Layer 8 of a small transformer language model trained on English Wikipedia (12 layers, counted from 0, width 128).
A neuron adds its activation times its output weights to the MLP's output. To switch it off is to set its activation to zero at one token and run the rest of the model.

Output weights of the MLP neurons that the questions are about. A number n stands for n times 0.007.
n98: -39 7 -1 -75 -10 21 -28 2 -31 11 -32 -23 -28 -15 17 -18 -11 36 12 32 66 -4 -18 -28 46 19 3 -3 -26 2 19 7 4 -42 22 35 38 -14 -8 -32 26 19 -22 -15 -15 -4 -57 -8 -8 26 -19 -5 26 -25 3 -41 35 -5 17 -23 18 -38 0 -52 31 -22 14 -2 32 37 14 6 0 -15 -7 -20 11 36 10 5 24 7 11 -20 -8 12 -30 6 5 -5 -16 -8 -22 15 -3 -7 -18 8 -13 4 1 -15 23 22 39 4 -27 3 20 18 -2 -5 37 12 6 66 12 -13 -42 42 13 2 13 17 2 -9 -69 -2
n166: -14 -32 30 12 -11 -14 26 22 -6 2 7 0 14 24 8 -36 5 -6 -39 -39 5 -18 -5 -3 -4 -18 -27 21 -3 2 -4 -10 6 -4 29 10 31 0 7 44 10 16 -24 19 -35 3 -7 -1 -14 7 20 13 -30 2 27 -17 -9 24 2 3 -17 27 -9 -11 30 -11 -9 26 10 -9 6 0 31 -10 -2 6 12 17 21 -18 7 -23 3 3 33 -38 22 -14 -43 -9 12 -28 35 11 -21 6 -21 -9 0 -33 -22 27 15 23 37 -22 3 34 -20 -49 -4 -27 10 13 45 -7 -11 -21 23 22 -3 -10 -20 33 -17 -10 -1 -6
n333: -7 15 -13 12 -13 20 13 -4 -42 13 -11 10 -12 -49 5 -2 -4 -5 -13 5 46 9 2 8 10 31 -12 17 11 -40 -29 -32 19 44 23 -22 8 -42 15 -31 7 -33 4 18 -45 -11 -20 -16 -3 1 -3 19 18 19 16 24 6 1 -19 11 -8 -2 -17 1 -18 6 22 31 -5 -21 9 12 -10 -1 -24 -13 7 0 -2 -12 10 0 4 -1 6 16 -14 15 24 -17 26 -27 -7 10 37 16 -22 17 1 5 17 -6 -14 -42 27 -35 6 6 -16 -15 38 -18 18 -1 18 17 -17 -11 -34 -17 -3 -15 23 -11 22 36 22 -5
n385: 25 -4 -12 28 -14 -31 -28 -20 45 -17 -10 35 64 -25 31 -23 -33 36 11 -14 11 -55 28 -21 9 -1 56 7 -18 25 2 58 44 -1 -23 -39 -4 -37 13 -22 -5 -7 9 -8 -2 49 2 -9 41 -5 9 -21 0 48 -1 -31 16 6 -28 -21 71 -15 29 -6 -22 1 -33 6 -32 -7 5 -29 -10 -2 -20 30 19 4 -50 -21 -26 31 17 -36 32 -16 7 35 -44 -1 -6 -42 5 45 22 60 -1 6 -17 -59 -6 -11 16 -37 17 12 0 24 48 -12 15 -21 -54 23 -5 -20 12 -17 -17 -17 8 12 9 15 -11 -41 -9 28
n391: -42 24 -20 35 4 -2 4 -2 18 2 42 21 -47 -31 -12 -36 10 22 -37 32 -94 -4 26 11 -23 3 29 -3 14 20 36 36 -10 -53 17 -66 28 2 -5 19 2 24 17 4 58 4 20 20 -1 -38 0 -6 1 3 -1 54 -4 14 -7 6 -25 36 -16 -18 19 15 13 -21 -43 -14 -6 -45 -11 -4 -30 6 11 20 -30 12 -8 5 45 9 -16 8 1 -35 18 2 33 -14 -26 1 -4 31 -19 -8 9 -6 -11 -50 -7 -4 26 3 -12 13 -7 -8 -62 40 23 -18 -19 -1 -20 -10 -8 51 36 -5 17 -24 3 17 29 -49
n437: -27 -39 -10 53 -10 33 17 17 47 2 27 37 -38 29 -18 47 9 9 20 -6 52 -11 -45 18 3 22 -14 24 13 -21 22 -5 -41 17 7 -45 -3 -7 -24 -19 -10 15 -19 4 7 23 -4 -30 -12 -16 -15 -23 10 -5 -9 -18 -6 59 9 -3 6 12 -14 16 -7 -40 12 -2 10 -33 4 29 20 -16 45 29 40 6 -61 18 24 -7 -3 12 8 27 12 -14 -22 -57 -16 3 -25 -26 30 -33 -1 6 1 -3 -29 -14 -9 7 -15 9 4 -6 -20 -25 34 10 -49 4 -19 6 2 9 14 -13 9 23 -50 -9 6 37 -7 1
n471: -13 17 -21 20 23 3 -11 36 -6 7 -17 -39 0 -8 -6 16 8 18 -7 5 40 3 -1 2 15 19 -1 19 -5 26 -36 -22 -8 -20 6 2 12 3 11 -16 2 -24 9 -16 3 -11 -21 -37 11 37 20 27 18 -19 -11 -19 -28 -19 10 -3 -13 10 11 -20 -17 -29 -15 8 -20 8 -11 48 58 -12 15 5 -27 19 15 1 -31 22 -26 -15 29 16 28 6 40 3 -27 16 -5 13 -24 15 -7 -26 -51 -27 1 -10 -47 -11 19 -20 -12 -36 19 -4 2 1 1 27 29 -11 30 -5 4 5 -4 32 16 23 -11 -27 20 -14
n499: -10 34 40 28 -26 20 21 11 19 25 3 -25 36 -27 -20 -29 8 6 3 -21 -10 30 18 -21 -9 -17 -35 12 -24 14 31 25 -12 -27 15 -27 -20 -28 9 40 -11 -9 6 20 -8 -47 -21 2 -32 -7 -9 41 24 10 4 10 -20 16 4 -27 5 -11 21 24 -8 -14 -12 -26 0 41 -56 -9 5 -4 24 12 -2 9 9 27 -23 -8 -12 -10 14 27 14 -6 -36 -15 -25 19 2 -4 15 -11 39 -5 -17 2 -16 63 6 14 -23 14 16 -24 45 13 -39 -6 -15 -29 -16 -34 -5 36 18 6 -3 -16 35 10 22 -4 -26 -37
n512: 16 2 -14 -2 42 30 -39 0 17 -18 8 8 4 24 -6 7 -13 -44 -11 5 53 -7 -6 25 -7 1 -11 12 -51 8 2 14 -21 -15 -24 8 -2 -4 -2 0 -6 -36 -8 -9 -15 22 3 21 -1 4 -30 -21 14 17 -11 -9 -18 0 6 -31 -21 7 29 -12 12 22 11 -3 -19 27 33 15 9 23 -8 -9 3 -1 14 13 -24 -3 -8 10 39 -3 28 -13 -11 -23 -15 12 20 35 -13 -16 -3 -38 17 -2 -29 14 -17 3 9 13 4 13 14 23 -16 -25 38 -1 -19 7 -17 -12 -8 42 -32 -1 -25 3 31 6 27 -10
n544: -26 -18 -22 5 -31 9 39 -19 -4 31 -36 -17 23 8 -16 0 -20 -8 -27 9 5 -20 0 -3 -59 17 0 16 -34 39 7 -42 -3 38 37 -14 6 -19 4 -16 22 -10 14 17 23 -23 51 9 23 7 -26 -28 28 2 -1 -10 -10 0 -6 -10 3 10 3 -2 18 17 7 -9 16 6 -37 -4 -8 0 7 46 21 8 -41 6 -4 20 5 39 18 34 11 -11 15 11 -7 -6 41 28 -5 15 7 -13 -11 -20 -8 41 -15 42 -34 4 -15 -20 -34 -33 -33 6 -7 -9 -7 35 8 14 29 -22 -33 -18 -15 -11 14 -23 26 -14
n564: -6 1 23 -5 -4 12 36 3 -11 -4 15 -9 15 -29 14 -23 -25 -13 47 -4 17 -10 7 -21 -25 33 43 -7 -5 25 37 12 -8 -3 10 32 24 -7 31 -12 -10 3 -8 -17 -4 0 37 -6 33 -28 10 -2 -9 -39 2 -56 11 7 -15 5 37 21 -18 -8 -6 14 -12 -34 12 -24 1 10 -21 -23 -26 -2 4 8 11 30 15 10 30 -6 44 -27 -5 -9 5 38 -10 -3 40 43 -18 -18 -12 2 56 9 -12 -42 -22 -8 -12 -41 15 2 -31 1 6 -21 10 -16 -4 7 -29 -14 4 -24 12 -8 -32 -11 5 -2 -15 -19
n591: -8 -11 -3 10 5 -28 -3 12 1 5 -2 4 -1 19 -4 -5 -18 -30 -6 3 -23 8 8 -1 -6 -18 4 31 -31 44 26 8 -40 -6 -2 -27 -3 -18 -43 -17 -13 -9 1 27 11 -13 -8 12 36 -23 1 -28 4 22 0 -3 -2 25 35 -5 -13 -12 8 16 19 11 -54 -3 24 42 9 3 16 -15 5 7 -11 6 3 40 -2 64 -39 -8 -19 11 -46 0 -12 28 -14 10 39 14 0 -1 12 41 17 14 33 -20 -9 18 -2 -29 -5 45 24 -21 -18 -14 7 -33 10 -36 35 38 11 -7 -35 -17 -50 -32 11 8 -26 -7
n617: 30 49 -26 14 -32 -43 13 -3 -6 -3 -7 22 18 4 15 6 13 42 15 -7 -8 -9 -5 -9 0 36 -7 8 -8 -23 -10 14 5 27 -26 38 -12 9 -2 7 -28 8 -26 13 10 -15 15 4 -14 18 -7 -21 26 61 14 -9 -20 -2 -21 -29 67 16 31 0 -13 23 3 7 -19 -14 -18 6 -7 2 -18 -42 -15 -5 7 39 -29 32 -24 -8 59 -41 -18 -25 14 3 12 22 -31 -23 -19 -8 9 -1 37 1 17 28 -18 -4 -2 23 -2 -23 -27 60 -10 -18 -12 -14 -2 -46 -10 -9 -56 17 -47 9 -21 -9 -3 21 49 -19
n621: 12 44 7 -10 -9 37 -23 -13 15 -6 11 -24 21 20 10 22 3 -19 10 27 43 -35 -31 15 -18 -13 -6 -27 -53 8 15 37 -20 10 16 4 12 -6 -17 26 -12 1 9 -22 -10 1 19 -2 12 3 -34 10 -37 -12 -6 -11 -5 18 -14 -18 -1 5 -8 22 -6 -29 -36 5 -32 2 7 1 13 -8 -6 26 -15 23 -31 9 0 26 20 4 37 42 -11 7 14 -37 -5 21 5 -42 -18 43 -15 -31 -22 -16 10 29 19 -17 -6 1 -6 -25 9 29 33 -20 -10 -5 12 15 13 9 -13 -24 24 -3 -6 -4 -35 2 -2 24

Each question names a token from some text and the token that comes next. It shows the activations a of the neurons there, in the order above. A number n stands for n times 0.062.

Then comes g, the gradient of the next token's log-probability with respect to the MLP's output, scaled to length 1. A neuron's effect is roughly proportional to its activation times (output weights . g). A number n stands for n times 0.0038.

", and the", then " s"
a: 0 0 0 0 -2 10 29 5 -2 41 -2 -2 -2 9
g: -17 2 31 -13 31 -7 -4 10 2 -36 12 2 7 -35 -21 32 -11 12 -21 8 -3 17 5 7 0 -16 2 6 -5 -18 1 -28 3 8 5 -9 22 25 23 -40 -10 -23 -7 1 -35 24 26 -36 9 -18 16 2 30 47 80 -26 -47 25 -36 -19 31 8 17 26 12 40 -12 23 -31 41 10 -42 15 -13 -39 2 13 19 -49 18 12 -16 16 7 -4 20 14 -16 -19 6 -2 6 29 14 5 -35 12 8 -3 -39 7 50 5 -11 -13 39 -19 26 -15 -25 -9 -5 -17 -3 -21 -3 -4 24 -1 44 -50 -34 22 -11 12 -15 -24 -41
Which neuron, switched off, lowers the next token's probability most? n544

"os", then "."
a: 0 -3 -2 0 0 0 -2 0 4 -1 -1 13 0 33
g: -13 23 38 19 -16 -31 -15 35 37 13 15 -4 34 25 6 14 -22 -13 -32 -1 -11 7 12 33 -12 14 3 -3 -2 -33 -15 -10 -8 28 -22 -29 9 9 33 -12 32 -17 37 -12 -5 -29 12 15 -2 2 5 -16 -5 3 8 0 -11 20 -12 -49 -12 8 -23 -8 13 34 -52 -34 9 -15 -48 -54 -9 44 -11 -19 -4 0 23 -5 11 20 22 -8 2 -38 -37 13 -28 -7 32 30 28 -11 25 57 -5 -12 33 40 12 20 44 -4 -1 -22 -40 6 8 -8 -16 -10 -12 -41 22 -4 -15 -55 14 3 2 -25 20 -26 -15 47 2 9
Which two neurons, each switched off alone, lower its probability most, in order? n621, n591

"'s", then " call"
a: -1 0 24 -1 0 -2 10 -3 11 45 11 27 -2 34
g: 15 -17 -14 44 -1 -6 -11 -26 25 -2 -35 10 5 -12 20 -27 3 12 32 -78 0 -7 1 -4 -13 84 23 -13 -22 2 13 -8 -5 -8 -24 15 -14 0 2 32 -5 33 -15 -25 35 21 -26 9 -13 -39 12 1 33 10 -2 -11 2 29 18 -9 -13 -34 19 16 3 2 11 -25 18 8 -12 44 17 -21 12 -29 -8 16 -39 -1 10 -5 -10 15 10 -28 -44 17 3 9 18 15 -30 13 23 -15 -1 18 -10 -14 -17 -26 10 39 -3 -45 -8 3 2 -22 1 3 -14 41 28 5 -19 27 43 -4 63 -31 -29 -40 27 -19 -27 -15
Which neuron, switched off, raises the next token's probability most? n621

"\"", then " in an"
a: 0 -3 -2 0 0 0 31 0 -3 23 -1 -2 0 17
g: 10 30 -16 -6 -6 8 6 -21 22 -2 36 15 21 22 37 33 0 16 -7 -16 16 -3 -4 5 -51 5 -52 27 14 -22 -35 26 28 12 25 1 -7 -22 27 -2 -21 -27 37 -17 14 -19 0 -22 -29 -5 -39 -5 -15 10 3 18 26 -15 -22 6 -24 21 -19 20 37 27 43 4 -4 -3 -20 2 46 -42 41 -35 -8 34 3 10 -21 -5 25 7 3 -23 -38 19 -41 -27 2 -4 -32 -14 30 36 -10 4 35 -9 5 -7 2 25 -9 15 -19 28 28 -2 1 -27 27 -52 17 10 -27 15 4 -48 -18 4 3 -71 -2 0 -11 -12
Which neuron, switched off, lowers the next token's probability most? n621

" though", then "t"
a: 0 0 0 0 -1 60 0 -1 -1 -2 5 0 1 0
g: 10 11 -24 -11 -21 0 38 -21 11 -22 17 20 -19 3 28 -2 -12 10 -28 4 -9 -12 -49 -4 -16 10 3 -28 -29 38 14 0 -32 -3 -4 -22 -4 -22 -7 14 -8 -24 26 8 5 19 18 -6 3 -30 -10 1 -24 -27 -12 1 -3 21 -21 51 1 29 13 1 -24 0 4 20 -12 20 42 20 -4 43 19 20 18 7 -26 1 -56 40 29 -11 15 48 -10 13 0 -5 -25 -12 -43 -15 9 -57 -1 -4 -1 12 37 -58 -7 -33 -5 19 8 -38 22 52 -12 59 -16 -13 -39 17 21 19 38 -19 10 15 -10 1 3 -25 40 -19
Which neuron, switched off, lowers the next token's probability most? n437

" and", then " J"
a: 70 -1 0 0 0 56 69 18 -1 0 28 -2 -2 -1
g: -9 -21 -23 -4 -5 -1 -30 52 14 -7 25 -3 7 -33 -6 18 -29 6 17 -6 1 -29 -11 12 46 -2 56 28 39 -43 -26 -19 -8 10 -5 7 10 -6 7 -28 48 4 -6 45 25 7 8 -30 -19 -33 9 -16 8 13 19 5 -25 14 22 20 -2 20 41 30 -15 -1 24 3 37 -2 -5 -25 -23 15 -14 -21 -49 1 -34 2 25 -26 14 -12 10 51 9 -6 -5 8 -18 45 -14 -26 -13 -20 -22 4 -22 9 28 -14 4 -13 -8 6 19 -14 -28 10 -17 39 15 29 -32 17 -10 -42 -38 52 -2 -27 -31 -39 18 23 -2 -29
Which two neurons, each switched off alone, lower its probability most, in order? n437, n98

"The", then " g"
a: 0 0 0 -2 -2 -1 18 -3 6 45 -3 20 0 27
g: -48 17 4 -4 11 13 4 40 -48 14 23 -22 8 -7 23 2 -17 -39 -6 -7 8 4 28 50 -13 28 8 33 -13 0 2 -18 25 -23 -14 -65 17 -47 -16 10 10 -9 -8 2 -3 -2 2 -45 14 5 -14 45 -32 27 -11 -7 16 -2 -35 42 -6 -20 -5 -6 43 5 6 6 42 -15 -5 -14 -5 -20 30 28 21 -6 -14 24 27 4 16 -11 -10 13 1 -4 23 13 -4 -29 38 13 13 -2 -24 18 30 -11 14 29 0 -12 11 -29 -33 -14 -25 -16 7 -75 -27 -20 -13 -6 -14 33 5 32 -3 -50 49 16 8 -24 -14 12
Which neuron, switched off, lowers the next token's probability most? n544

"iven", then ","
a: 0 16 30 -2 0 0 0 0 0 0 0 0 0 0
g: -17 -2 19 3 2 13 2 11 60 -10 1 14 36 -14 8 41 -14 -4 -4 19 10 -26 59 0 -8 -15 -10 25 14 -38 -4 -32 -1 13 -15 -16 -1 -6 0 46 -37 8 19 -5 -31 -44 20 11 -27 -36 -53 -37 6 22 7 -33 49 24 -21 -17 -12 28 -40 -27 34 6 -22 14 -22 -16 -40 13 10 27 -12 -3 -9 28 -7 -7 7 14 -16 -17 3 8 -45 15 -51 9 -34 7 23 20 -2 5 -13 -20 25 10 49 27 11 32 -7 -24 22 -7 39 24 -15 -33 7 -30 18 23 10 9 11 5 -27 0 -23 -26 -13 17 -1 26
Which neuron, switched off, lowers the next token's probability most? n166

"ook", then ": L"
a: 0 15 37 0 0 0 0 0 -1 0 0 -2 -1 -1
g: 18 21 11 -25 0 -10 35 22 8 9 -37 46 -7 -47 15 0 -13 15 7 28 -2 21 3 8 15 -5 23 10 0 -1 5 -24 31 -30 -6 6 9 16 30 -14 -36 38 46 -27 -3 24 17 -17 -51 -64 14 27 59 -12 -12 -1 -15 -6 -37 20 -22 8 20 9 -24 -49 21 58 17 -22 10 -12 -48 -17 29 -20 -23 -25 -8 -3 -14 14 -17 -8 11 2 -24 5 25 12 -25 -29 -8 -27 16 -26 5 -2 -18 10 21 -16 -28 -7 -16 -22 29 -27 -32 37 26 -25 8 13 28 27 0 -14 -4 41 31 -7 1 -5 -29 -7 17 4
Which neuron, switched off, lowers the next token's probability most? n333

" to", then " conv"
a: 70 -2 0 0 -3 12 64 24 -2 61 8 35 0 11
g: 0 2 -1 24 -9 -16 -95 -8 -12 -2 -7 2 -15 -22 -29 -36 15 -4 31 -7 -7 -11 -26 -11 30 1 -12 13 5 46 -1 7 18 -4 30 24 43 -44 -26 18 14 -1 -2 35 21 -30 -15 28 -20 9 -7 -8 14 22 57 15 -25 8 25 24 8 25 7 34 17 -10 -45 -7 18 -22 -3 31 -2 -8 -5 -29 9 6 -8 21 12 -9 -5 6 36 -25 -60 13 -14 13 10 0 19 45 -34 -23 16 -33 27 0 -38 -14 -2 9 -22 8 -22 -2 -47 -4 9 -3 20 21 -7 -11 6 17 -33 37 -4 -12 -9 -26 -37 11 22 38
Which two neurons, each switched off alone, lower its probability most, in order? n98, n591

" for", then " Mil"
a: 4 -2 0 0 -1 26 17 19 1 -2 0 25 -2 0
g: -14 4 7 1 -8 22 -2 37 2 -34 45 -5 9 11 14 -16 -28 -10 -8 8 -6 -28 15 1 1 -46 15 17 11 3 -18 -37 -39 43 -18 33 42 4 12 -39 28 -33 -22 14 -23 44 11 28 3 11 3 -3 23 -14 -33 -25 11 -38 34 -5 21 -26 -8 19 19 -38 48 -48 -9 27 -10 3 -17 16 11 9 -49 17 -2 -14 38 2 17 -30 -11 12 1 -12 -7 -7 -2 10 -10 -25 -34 -18 -24 38 -53 -21 34 23 34 -8 -15 -24 54 -8 23 2 -21 -5 16 19 -7 4 23 -26 -34 39 -17 -9 13 -12 15 19 17 2
Which neuron, switched off, raises the next token's probability most? n437

"ro", then "se"
a: -1 -1 0 1 -1 0 -3 12 0 0 0 66 -2 0
g: 32 46 -21 38 -19 -57 18 -15 29 -8 20 6 -1 2 -3 -34 -11 -44 18 4 11 -7 0 12 18 26 -15 -28 -9 3 18 -3 19 0 16 -16 12 9 29 -30 21 -23 -3 10 -6 -36 18 33 -2 -21 44 -6 -16 46 32 -1 -17 19 18 10 -32 -18 -4 18 11 -16 -31 39 -47 34 5 -11 -15 42 -7 -6 -44 3 -17 -28 6 39 4 24 8 1 -15 -25 -11 -32 17 -34 5 -41 11 -27 -11 -36 -23 -43 14 3 -27 21 27 34 24 -3 2 -51 28 22 -10 -9 21 -2 -2 8 4 -16 38 -34 -26 -10 27 7 6 30
Which neuron, switched off, lowers the next token's probability most? n591

"S", then ", which"
a: 0 15 -3 0 0 0 1 0 0 0 0 0 0 -1
g: -30 -36 13 -15 -1 -10 12 -5 38 -8 37 -1 59 -4 3 16 6 -8 -32 23 9 12 -6 28 11 -1 10 14 5 -36 -14 29 31 0 -26 12 6 12 -11 39 -2 -17 39 -29 -7 -26 -28 -31 10 -27 -19 -16 20 17 36 -10 33 38 -1 -28 -7 42 -35 -21 -9 -9 -3 -10 -21 16 -34 34 20 -19 5 -60 -15 -32 -46 -14 -11 -16 -10 -11 -25 -40 -19 21 -43 -17 1 -23 -30 18 19 -10 7 -19 49 -18 0 -2 5 24 24 6 9 13 5 12 64 -18 16 -14 16 36 -10 -3 31 -30 37 -6 22 -1 24 9 -18 9
Which neuron, switched off, lowers the next token's probability most? n166